Layer 13 of a small transformer language model trained on English Wikipedia (16 layers, counted from 0, width 96). Numbers have three digits each and are written without spaces.
A neuron's activation on a vector x is ReLU(weights . x), where the dot is the dot product.

Input weights of the MLP neurons that the questions are about. A number n stands for (n - 500) times 0.0013.
n27: 399497616329628343357480375379354300426687413661336291695369497462394474656453466596240446560475435417414338487557341538435157421428543393694547548640615513595469706448542249616314129484433492350540431260546433557368706728468494415537368472543300560532561710327686427410189267697370477434
n51: 332659427476669681620348504602668288361487401472844700610324354282573468551306581637500751387560406514417514296569425653520428317393415663398431594579342579838390462584236323674488494415397751668462677502398320745471785514426455325504538633532563267655275404406622474390297245752600216731
n55: 601666356477519379480306550475409649472375237469900594521595332563485618467464509434458423457504791300710625566463365409619610477396572682513570559643604251414623537610449659538337537643422770790300461620724254506573386325459568395483303480710200412843557697671431715490569465406576302495
n60: 466671504536588668503436558353447521659377586626440588597632574552599722551575595591649341506502653641629477567489495461474519575563607438417546396403366386686403591662438523535528605739610497518594548643329580538363287462745822664593918353897521525500387419412718697564524516569428659584
n74: 136576571394302939674248129451640666553376517426422537665612510769405488368429363523669529364469539580423733367588370406634300228713393457255450413656375660454327607571593323453613659538585715210392469427449329781246814493579654357569331405524649431309551607491504294521396428425497509432
n79: 515700695459610671713478446545531670329426803417354656770380674707306683396501519426491447448414643542583637484449509545471573579508587490440306498695490457511620634425436629425566082402460341557270407617600580560659754360514542581468479245624529909460209730425180643621560294392709457485
n88: 782396601349177498349468441379356534775462734230471405616563406417669361796668700512488778594443228481455557461577611330709342464348460669722568688371556166396411406299529430368613624285438515656439394545366446479627527476880646418751540450414432476393511402462453635484701647393598677447
n90: 612505628362481616362784489523668586325733443204369592438501497384519558519357568660707475401559454586387563643632237669500266372380659260745625540503541637353534537596557704368525691509507601538294589793592691311639629378300685607598487758649417515385284482334543476532692478472412616668
n140: 542297561288529492378550488478449656189490538420799270377483248543769577500272580203412668373456496222503479470689558595572171381547392348485391695588382372503555516752300480683549613520628505618481610844094234779297459321782200493483405505458411455776476513518648362290325380525387532447
n141: 393797643432194594502529634656569519435389489637297706378395507554402588547330617415326536394389380577456414945591590341184321640311575640510668504369368290610323549675450580734459635426188407233817578656354580500454339564451649870539419646309460296622281629438522392428599596384447377430
n160: 058497543638509330354631694560692309369628743640513305371850632524465267517383418474272518553329476361706667746713482300627554363393574517387409537505306512516517500488440698389192621799417551502429431628331344374456506444571558500642394653502330279533544423177567591310430684590482590325
n183: 377357540497445755817528568452303731350472610805427598683468498224443745487526405361313636542469329569488443302638347471416467515530351466514432590502378314452320358689523760539541474479343626496743659538560552530421611456613578441420568492426435674393522145504448569609591519557589613460
n189: 441242299323513437589436586534486553330611322859436690605572546580660221861610535646610510554456464812681412456761383619535677474567731518460498712571339153637649293482602540575500492671413531632527565376242345651484719497462503544390434575668351648401555358370475519560396538478499472423
n192: 419352412230621403439475612477399785468455624494536272464390451819564591363526546585414361248470471417515450513606588633313482266582456628632269525613456521477117435538380526721482591381320367443410518665793490532528674546511618194446593770475455712508242519427595334534393683754479480328
n198: 506571770534540345817626162554535184626501820481716263808547363496666523350631594728619669441432566752457667644397321687473419434317455776177817574787649462476662882390554432409677746426634470621562353481378431664287707445273419546344477384375613420435624389574355538403565582670569631484
n215: 290644438512659631515513333446502527461778595472332609622586400255412516539467481562523638487505463527310503465411485704470520447484556481430501363707480573739302400545439556449529339560428372450392577339402697530275210381630572631607299343459770473408633189317624576431551562297610526695
n234: 488494562290518260656510498431433435448628749561409363551342558512802555319596418567484329594689542552507670558455716707533284519541207455552658493582421763556219532452411474808386502571369432587507533461484683532867431610417524581479336404709540471622493409316573482276582429758257294461
n239: 159468531303572225589488421389267294587472545254661514589319415454353338518449489674524413396458399497571615542316263551384627716604427397085203364623306347421415549649513515603384534413212710698455507526175622599474442492497626484560549673353680455297529444634518626542203418544413521580
n247: 508538649503420880739838544691592498466308406540658565455505671468601465758452431435646545478617267686567665073279619718325355458507523624395390458547651585640284667551512672646501365562390435297288563436365545668421421509523646157616470364480637571634294586602437380541428463266625605443
n257: 568619630406776556191511419338326405474719678690409440466534537186779528584575505489323643377707270737472473598641007514623472330592350467681566614492679233484707341516447483473424683725737472601698424858695621525776615392376378323522366523279640263178547627475487598486598522227412159462
n263: 721603452306670467556420719683601529382515675354435475529375518649573450645420413408648207169399225407444446518638534463427497479487363366625406335719523466632394433351477716591523418668585558450652618332601666448275306434558498360489668536856563410413625903586352601535642473464672294376
n267: 285175531435450290270467474421486436349422384471482649399192468417411569594831370625596775432360270399438625315461589692579476453365704628407439472596543331413691502384362399258297594175328457509375591485381665625480548522791588671512576473382159404601369567763563383443431479468652631454
n275: 123601533652381716230418531548736652432592489321531599764508383650341522727560565514612563323272418525660572482502447645550770455606470393398372488581319266215742639577549701524655416579640770497396620565681569478509328473239475557460397583415737452514557527305448352236418234453468644567
n286: 645458499181465548585530079251475475563308640456519372643520742601457249212163222416512172438421482557267643458418263581533239703763474381703409380739648384299221332452425526489324540543425512598620285376733293594584391228566535379266426503653740635623631459743534448376467571439538427449
n292: 426529535417432291683690526364592512544516343237397464414622288565643361518582520610498311243454348584203543673224698558524377482661359469660618331740181387469680335524516389587405709367273655473472489546458525616605580604826424883488486448407579354608483219396288368468716242430689731629
n294: 396520532584689975507632438449444437424348470639550317503527667293497529525578378275838236139490647408543468434387492551524551448434360471518588491521527461652437763504391558482778721642364252141363496438349636481579375429313583497684532290672464589447656231697781687531586514527668341439
n301: 524567574505578476450570545485495389495287894441351470512491465397450284656323399390341522532746496510580655357412493479621575464607621595637545538323426431532563610849633546554521550405493535457654213365520353585400557506486478582415698473703264341337365507212360556431418542281626480621
n316: 410637547337674602354685650677423457649632395472449493622518566445596521510629351532341287426452545434646378575622671731509492422512503588607445462609335316526529347636645183713497206457757566486396523510470318595671508355437592582591662406614506653503510640526157414433393186632378459408
n322: 411449527846619527529395730586377571360676272580456302326597456667611373406614468297534623392569536540541580407430399386165596480597540180650679770630431341558356198372343537616240373669500665371346722399675476435698619589094565514677520531600493581658707532279566521450523470376234461254
n330: 428485748533219391462562315333659510415674885239587499353296560594518526483755634574739169796338522264673498686686659412678529505521779533647329230462472441533529539499537405553587660429141181567781296636565461640638885671580722500589482634655572477704378311408362497631270715772504541634
n361: 465555837450452269444505389790668494240524420515657431755490681680484384361651713354557397383300719546680436776157607402345716276269408598400646468507435637602563715498601565303333246401485487472493757553309365545405512507727535417387488695754849516677441698488463285145457614391437534489

Each question shows a token from some text and the vector x that enters the MLP there. A number n stands for (n - 500) times 0.012.

"l": 600304516675643315301467338247340339411694541362360555547601514420285553560355468537411733538342859490480527301300535402409331366586569481802445578359451690558556498425674578625299485369695586408531607590578459389417643446521505466737313595305370388545376507350466565637680418618582410356
The two highest activations, in order: n27, n90

"y": 681469615437541526345383501581608653601352767372446530421624498463361806503413530622496431415550605589486460419364602654575605712434477532416526639422433456674530465730663459586541404644669451348485380692527365419503566498533457404478452388257478586407636516489432222430508198697640624326
The two highest activations, in order: n316, n79

"t": 507520411570349417325416434393381265595520571494466787451652636484314639549403415461379718455408527410456451496484514778700543635688474413536330258276480539523653353230569465478777441371604617371749449661630324389302587406541192586563460342488677607403520334463545487660433547578599419561
Which three neurons fire most, strongest first? n215, n275, n257

"us": 474548564543528526298338359471424437706330534566330699516550511379406419313253615539309483417366595762630480296341665499824765505716637341455630734182596640602552420451764459487606517538533564548695453520517573487275375431459253420566554360576497528494480472612511698642342486716510537458
The neuron with the highest activation: n301

" L": 722509509510591388651357775280464442520678585441387654312550407341448595421429635453547753461357609362660631575529546505466518400496439435555551644297247677618437464514552277604452199664772708409559561418456509559466698467386615459436432663476456611478530421602337458616594591509550527582
The neuron with the highest activation: n322

"r": 523009208589438406644361430348627277623394524511679694402261623396429682328476414592478671371487458494410340514445593777488637634309376417624369537466542290502690474471680344513596540578566667507485518539551424414360799284558407397512441303444498591577437595595416602580583369568464408505
The most active neuron and its activation: n267, at about 5.4

"at": 527478411571434433330422499578514480459345644564609403479482971335415588577374456591401559457485655504499428657420550370399490803281508415590540353455377544425587381635737366299670657342590647598664591518327666384569643481550401317331367454713390648527403364533407490413519518735654528592
The neuron with the highest activation: n361

"v": 417145483575477338255590597508421431418609658559441822343508481372422552427317401649300632164504528414559665566540457534541467591679434515413398454635386623549437566532758302454577527556495473734400569420506557434176457524470287538555560628510522671425556554441390429566407483678622445591
The neuron with the highest activation: n239

"===": 458410315456449435501356535723729551386527470318244627517674341372400594776346382410350446461431560400655391540482422763472462715461332499207557573449245763683617441473601488356431409617542452676520467552503468317634481477501806677666319551500386620478565527526458505651572373761648408648
The neuron with the highest activation: n90

"o": 614458527682348430237366241420688313596512528445202478507659411512585408412424375733241520544366694407374386408318780538723283441748760310648562555504494525493439576515447507375536464488651594660803395679553686386414477542389388399604457441388529595553451569568607527564682511715519410431
Which three neurons fire most, strongest first? n286, n27, n88

"ard": 337259382647437375235421556486502553360496691613411504530585517375565565547497440423484585507419524567607530419621529684604586652601536510631447342494426688601521468525534266490610475449807419445715655611399541246604259527475520458243483688571530479607489552426373349308662246639334440388
The most active neuron and its activation: n275, at about 5

"i": 554361534584502398304573510522538517638562764476244576365379422206360678485583404734519557211596438538382496397335594542486350568299323458537387297476501639390645459431590373480651484599445558634296440597454511468435611321475551486537551503581367606580552620558416280491635351710609488375
The neuron with the highest activation: n267

"e": 583647511511493502256299374506648426585633739514210511447598462526489468377320458774577579401380644562444446370322398582589414571533342278598446555231171474576432347432653428493675463491493428365571467669521359441545603571463505481350380396401553514605378608373412374469714477662536669503
Which three neurons fire most, strongest first? n74, n292, n90

"s": 693491525541510538255451378649571510608609756429369439509596422512472509347444541607510421268299456473633436617433381499547512612407562557538401429254279642594438229539550432461927425557517488473705537691517399376381614596421470407376610399368389342526517617514611572668505365732558681565
The neuron with the highest activation: n330

"our": 726649268662599418337457467457441454519293727384333419512647733491473731583532619530362673374414410424442551279460625462424582651409569535559548562428256552445559555796626384545477509620615586631554560629449432285433525639623705367418586571451482552534430478397589221686477466513400561615
The two highest activations, in order: n60, n301

" a": 503516379356471403303272518573365575457486636298739645655618416534195401583382278529475274401554630457556524307455581391508520694527407425678606406457328560514407270569734601220467346615653515608604520510506468471495520592627553380528369374576336748557641416538651499605635454658630734671
The neuron with the highest activation: n286

" d": 602361156613612462254499596534642602564608550370411418455776634486254831554552395455398602363423383527565575425427656673296630514677483358601527562451422827619352467465631323458537611595639524572617567465589629566397388368286434551667283512534430496356407329535596507564557615316487583631
The neuron with the highest activation: n215

"ee": 554566390663478426190447353421617561500223451277303608476443457577423365456569590627341474538083710435400423473446744281628566810292643461652583595386494666491263470697636410349569476446575792562658583417514495324468409563486411517549420531443399681589509510381566482702518612437467611559
Which three neurons fire most, strongest first? n88, n141, n330

"\n": 749800315557462378577409354493678495480462676424430485389586509420370695635433603426383519386480588502600590587359518502447437509625662303447570536619178444793382563426562460482516295758635465727543651461507620540420601377520597402580498452540507628431523554608616702567595363734609675469
The neuron with the highest activation: n60

" f": 432664480597434549375461767392510449539416546601519681466644463450314699541610503522438462294500505530629655434421648511469540568626492234580613565465360684716471357529609257432684631452603489828586618424604380520614568475257363440681281613340646287591454501678675551685610483455584435576
The most active neuron and its activation: n51, at about 4.1

" St": 498520457497463196280502736449406464661560615605526568355676506328385647661406634624393495319467508479528520492599475347536463572693360356555576648648281452577529548631655334285712391566718594786529388492322574579515753461334504413362303678565522663559478399339510468573544562572605546496
Which three neurons fire most, strongest first? n189, n257, n160

" S": 518590514341397540630277589386410576531398526501510469420491593423349469527482561476454683272372601556537506504699554733338601586573680422478423724422229578597453493437643186495484532667777625601481557393373547443579558410268527483383563546499481547505509566495606355749724471570583346576
The most active neuron and its activation: n189, at about 4.1

"io": 610463398544520413527437391505507468477376789473146447394531484448547597423510445735410434377571625458411435400415523495613449691397268352497399481330339406463525519659515391408802396604524489518316315698423388365601515475364604438432407236498494543520380614442385278548524371780539653557
The most active neuron and its activation: n79, at about 5.3

"ine": 707748489470592425266450473529721469618567741580408535366558357281335496536602409737517435516498696430458668223483439514536375686597446385501542611538241442668506493617659503442710348593535456640503399705394379324326630443550339284577492545328381557490582552526485361559508452637514512408
The most active neuron and its activation: n301, at about 2.4

"or": 368407266376355477506609463442616314765494523494411656537540636405710504443605340725467618321360819433520582471515707496357533713509607466692379511457424780477475701531386293575410523286577375416508471544426549404514397240610350503494540514430367652611439681407704432409697512239532557599
The neuron with the highest activation: n267

"ong": 563591325745631545335712778677474602614492690428551405569471490446545404526268617557507653494492601649408576641516691503395544589593516372493654283564199470494379642416639512515591615569605578746400468515394704472474591380434289507639591826633369500521557470502465432708349614568334391529
The most active neuron and its activation: n90, at about 3.8

"cl": 546486142591579294604443521365227439517460524408579660477613423432246659274253517549362649529593544505398340506408754769469347580568341412584521377686516532568446349524662472532606458415552595528531599604595585303290438462517305766461385556251795725470386421593439387463507659661592500558
The most active neuron and its activation: n215, at about 5.6

" Q": 681659492437639459402423634566562631587379495344452467372589625469376626495299460464452892313537527508724571518539480577398544693462571378506414694373307638607346398565586313457558391557792559716495649242533544476448596400280304502658474553574568535447616411644530346747524541619480450630
The neuron with the highest activation: n322

"),": 598525545604473460550389527559721498452456705318397480351638427664520521696439524464546631484543601568512452247339537444529495575285443474392449481189288615773271439537503611427778459619476545687597581590356430592318504461537462281383437607347319576524545539524519450836481553721481756559
The neuron with the highest activation: n247

" open": 736507435523618310254270242515634488561479736422532646437632367623371632611487517434391553430389518507459458261393673539505457566749541401468811503356419615648447474615247480447441501672659503660674575556451507263641432528444312523508683532309283576549506587385570337462396527534555567437
The neuron with the highest activation: n140

" along": 621297258721443373653398485624740473576524554354571474441690268624532513529428610531407713514544728517424680436574772339646545542615570542528622106344334628780349463568554421626397441561557475624695549447437507291312528385484473358486487698333358531509550492515366395619543483565505672534
The most active neuron and its activation: n160, at about 2.3

"ed": 964547588579577471367241371513616402582566781264486546667618387642381642573435498422411543536463664444414611361417370480362442579478585455407558473270361634594401510469664443470569551673479279649701484638597446479497486459438504264571633579412391422570511537625645472584374517693534535370
The most active neuron and its activation: n330, at about 3.6

"ud": 438224353372482225273450479523439476464553564528464487276740481502199708474616512504436482402611568626477527652568422672413563615388348367655537344492513686496415529346781184498474455526647547476598463326307648443324316542634430368405518634603609581435496459596414484429495414515401453396
Which three neurons fire most, strongest first? n27, n361, n263

"b": 497452473694396359373473596526406431615689427594584567412651491338201609568576313487292676534274726529385466517476443642308499504696743467589440430485317879592519380545571323318470577441580510702418422476367573421503773559315409402567437572341651481507430599546593456734827403545592543484
The neuron with the highest activation: n90